Layer 10 of a small transformer language model trained on English Wikipedia (15 layers, counted from 0, width 96).
Take only the direct path to the model's output, skipping the later layers: a vector added to the residual stream pushes a token's score in proportion to its dot product with that token's output vector.

Output vectors of the tokens that the questions are about. A number n stands for (n - 500) times 0.0054.
"lished": 392,424,665,476,568,462,452,292,425,565,613,568,426,147,256,186,494,753,308,429,460,533,661,692,441,386,814,434,325,560,281,549,501,514,367,299,816,451,567,418,202,596,665,493,545,489,447,625,429,710,636,357,502,542,227,291,625,420,540,364,650,598,617,226,582,520,756,354,229,423,464,671,386,971,358,296,575,587,625,618,569,420,506,831,499,148,593,575,731,660,525,552,601,400,564,647
" =\n\n": 482,417,364,537,569,612,460,513,328,349,312,834,410,357,361,514,684,390,513,651,326,401,712,581,590,363,784,524,604,392,741,621,633,350,645,486,589,507,638,586,460,458,680,327,684,478,513,407,452,537,608,135,557,502,465,581,492,273,615,443,531,332,375,372,265,478,443,402,315,468,508,654,455,691,439,681,704,875,524,674,461,424,540,470,207,360,470,394,721,438,603,254,473,418,564,622
";": 525,471,522,587,469,510,498,562,471,471,504,423,496,529,528,504,417,464,649,518,568,438,619,567,564,422,653,483,526,420,466,466,565,503,526,483,531,467,481,493,536,405,444,487,543,518,480,410,592,412,546,516,537,432,507,445,475,511,544,475,725,381,431,550,554,478,407,350,392,445,654,416,479,490,378,629,437,431,438,441,548,521,625,620,414,350,480,540,543,465,415,533,582,493,599,594
"lish": 246,412,399,560,591,386,539,489,387,427,750,629,491,265,117,169,371,662,435,451,473,322,696,569,605,528,644,475,499,576,462,836,433,436,404,251,793,362,559,486,197,723,628,441,682,468,753,585,288,656,427,273,460,551,479,261,643,455,645,149,695,668,490,396,647,454,506,233,258,614,560,488,378,916,609,459,519,692,619,528,559,469,596,715,529,291,414,438,555,407,455,613,667,376,678,554
"==\n": 541,392,318,565,516,542,517,309,514,388,611,654,449,190,347,442,384,344,442,584,470,509,605,667,592,605,576,481,536,503,550,611,629,600,639,321,640,465,716,370,497,483,529,484,726,448,450,555,459,468,540,315,653,497,631,517,532,386,622,430,506,368,402,288,488,597,456,283,459,330,322,793,582,447,581,385,592,664,416,596,497,474,416,583,420,545,424,437,612,555,633,397,487,624,474,509
"ict": 388,608,544,660,657,338,471,544,629,524,521,460,604,503,296,286,608,364,469,417,584,503,626,552,447,538,572,488,472,350,596,621,521,418,175,529,709,299,442,397,393,563,576,606,514,477,683,616,474,458,600,473,428,434,523,417,600,510,396,354,424,614,292,370,307,586,438,316,460,465,509,579,394,600,381,390,702,648,596,477,725,517,538,489,581,420,520,560,423,289,640,509,456,651,613,696
"ne": 424,246,616,564,707,345,476,618,502,528,656,507,474,325,502,407,573,584,543,622,477,428,606,585,707,562,575,464,502,440,540,475,604,542,353,586,544,202,412,495,488,703,671,365,616,499,653,518,333,613,565,454,573,306,624,403,446,401,589,400,399,391,733,316,353,472,475,478,277,473,535,429,366,484,649,386,656,405,472,637,489,502,416,432,529,444,439,544,511,481,487,334,642,655,733,433
"ently": 263,394,534,582,619,488,438,484,405,715,650,687,401,200,264,296,513,595,69,671,383,582,587,684,555,424,691,519,394,330,599,408,517,481,457,475,674,377,530,317,451,532,556,549,479,420,530,635,649,513,493,480,519,414,593,370,539,454,686,282,563,592,559,373,303,674,422,473,521,471,544,478,411,800,564,354,475,485,539,695,307,410,602,537,555,241,492,553,421,523,377,492,672,816,554,755

Each question shows what one neuron of this layer's MLP adds at an activation of 1. A number n stands for (n - 500) times 0.0018.

n89: 504,501,502,498,500,498,495,496,502,497,508,494,501,497,500,500,492,496,500,504,495,500,505,498,502,495,501,495,494,499,502,502,505,495,503,502,498,501,500,497,500,497,502,495,503,499,497,503,499,500,493,500,502,501,504,498,497,505,499,507,498,500,504,503,506,501,504,503,499,510,500,494,499,510,500,499,501,499,501,498,492,503,495,501,498,497,506,492,491,505,494,500,499,503,503,500
Pushed up most: "ently"

n330: 499,496,495,502,501,496,500,502,508,508,490,498,500,500,499,503,500,495,494,502,503,499,496,499,501,495,496,499,498,497,496,497,501,499,496,503,497,502,503,505,500,493,501,508,501,497,503,502,504,498,502,500,500,507,498,496,500,502,507,496,499,501,500,501,506,497,504,495,503,500,503,496,494,498,501,496,508,499,493,497,498,492,500,500,499,502,495,500,506,506,497,494,498,499,493,501
Which of these tokens does it push down most? "lish"

n168: 499,497,497,506,493,499,493,501,495,502,505,506,511,505,504,498,497,503,504,500,499,496,508,502,494,500,496,495,497,499,493,499,499,498,501,506,503,503,495,501,490,504,495,496,498,501,503,497,504,509,502,501,497,502,502,499,509,501,498,503,497,497,499,511,501,495,498,503,504,501,488,501,497,499,500,499,499,495,498,499,496,501,491,503,500,499,504,495,493,494,495,499,502,502,503,503
Pushed up most: "lish"

n130: 479,508,559,617,487,444,379,639,366,352,436,545,497,684,409,553,365,598,455,647,446,613,484,470,420,603,561,384,415,408,426,520,610,605,464,592,522,497,456,572,338,502,477,359,465,645,527,413,533,611,675,596,613,543,496,547,582,333,498,592,584,471,576,435,592,537,348,629,479,531,500,463,621,419,529,420,511,434,422,431,417,506,538,460,505,458,509,479,531,466,521,396,453,451,561,460
Which three tokens does it push up most, strongest first? "ne", ";", " =\n\n"

n189: 654,438,496,305,527,444,644,728,522,524,484,508,465,493,492,464,393,482,503,531,533,412,444,545,472,516,415,396,607,517,566,511,475,606,413,477,376,574,498,551,420,372,553,655,540,449,459,373,461,412,373,483,596,456,502,555,336,745,485,549,480,495,495,647,677,570,528,515,489,474,585,441,530,603,440,495,440,575,422,462,554,476,351,556,495,596,445,349,481,485,479,556,491,601,659,278
Pushed up most: ";"

n265: 506,500,501,502,498,497,495,500,508,512,497,506,495,501,497,502,498,498,502,501,499,497,499,508,501,495,500,500,493,495,499,498,502,494,503,501,505,508,502,499,506,494,503,497,497,500,490,506,497,502,499,495,502,509,498,497,504,495,497,499,496,502,505,506,503,500,500,500,494,505,495,496,504,505,500,501,509,500,495,499,497,504,499,501,497,504,502,501,499,503,498,494,497,496,500,495
Which three tokens does it push up most, strongest first? " =\n\n", "lished", "==\n"

n142: 497,502,500,503,497,502,503,503,498,497,500,503,501,503,501,498,506,507,501,496,495,501,493,502,496,507,501,500,502,501,498,496,508,507,498,504,501,488,495,506,494,500,503,508,503,500,503,495,498,497,500,508,496,494,503,502,504,501,499,501,500,494,494,498,496,492,507,500,500,497,504,503,492,499,501,504,497,504,502,503,505,502,505,499,504,502,504,505,502,496,498,502,492,507,500,509
Which of these tokens does it push down most? "==\n"

n358: 488,468,440,526,548,420,547,442,394,417,508,599,576,530,432,544,594,280,426,634,514,541,500,384,502,475,521,513,446,416,662,439,561,520,591,431,328,511,409,399,581,488,269,614,548,425,655,445,583,576,645,587,603,385,429,541,426,436,444,452,463,529,472,405,440,447,517,410,543,487,466,550,576,592,674,465,575,390,408,596,539,388,561,545,616,587,548,457,371,404,529,651,545,495,617,551
Pushed up most: "ently"

n36: 554,496,498,419,619,448,451,475,381,457,503,626,343,591,487,382,509,394,290,543,546,494,581,481,496,407,477,531,530,516,588,558,533,595,529,485,489,456,484,317,580,596,451,448,572,393,556,527,604,332,452,487,435,576,559,478,433,519,560,393,459,544,465,512,630,550,527,498,565,536,332,372,489,565,533,591,500,440,627,505,404,523,596,520,316,391,509,577,467,563,567,690,694,549,504,367
Pushed up most: "ently"

n284: 657,587,498,552,768,419,681,528,356,517,569,403,375,536,652,507,581,523,551,495,394,335,476,604,515,497,497,526,425,521,392,270,296,590,473,629,577,587,474,520,565,532,521,383,718,397,413,476,522,559,449,506,507,415,618,611,397,381,476,470,638,445,483,549,410,409,356,334,391,543,528,453,397,437,474,567,527,493,459,487,568,546,581,686,398,425,487,488,460,403,666,491,584,576,415,506
Which three tokens does it push up most, strongest first? ";", "ne", " =\n\n"

n20: 453,565,604,541,556,465,620,565,487,395,634,525,421,586,360,516,474,574,561,541,477,310,376,509,418,458,502,587,449,453,506,533,644,700,637,428,417,468,478,505,322,623,271,449,480,606,556,595,449,363,402,654,313,479,569,538,394,589,392,513,527,374,360,485,543,425,537,467,431,548,656,607,554,603,555,510,519,621,503,449,535,530,548,401,443,464,526,536,386,491,402,489,567,622,431,479
Pushed up most: "lish"

n276: 460,585,377,498,395,594,377,383,534,422,556,519,400,559,663,534,618,516,490,525,570,533,424,577,470,487,495,397,418,416,570,554,365,531,475,640,680,494,507,448,525,662,495,599,474,621,419,437,382,595,495,620,405,550,367,495,408,552,562,506,563,335,355,372,444,364,457,405,725,521,445,609,440,561,469,493,459,509,560,539,491,458,490,508,543,500,416,489,473,707,305,587,532,629,438,516
Which three tokens does it push up most, strongest first? "ently", "lished", "==\n"

n325: 503,500,498,497,501,498,496,503,504,503,504,492,495,496,500,500,500,498,500,503,496,501,496,496,501,495,505,499,502,499,497,495,500,501,493,497,499,503,496,502,502,495,507,504,504,497,501,507,499,496,499,506,498,500,504,503,501,501,507,498,504,501,497,496,504,498,509,496,502,504,497,499,491,503,497,504,503,500,486,497,493,492,499,501,507,503,497,506,495,506,499,501,493,499,499,500
Which of these tokens does it push down most? " =\n\n"

n127: 262,540,484,523,668,436,476,606,412,643,407,532,494,515,427,466,591,618,426,458,418,542,674,491,522,495,485,618,442,482,346,595,692,464,458,532,422,677,588,500,624,513,533,566,450,493,462,480,507,366,537,582,412,561,505,590,493,623,417,419,585,570,426,571,377,419,488,612,426,444,374,432,547,609,464,331,306,539,636,455,422,399,340,532,528,417,466,607,449,356,404,673,576,546,561,497
Which of these tokens does it push down most? "==\n"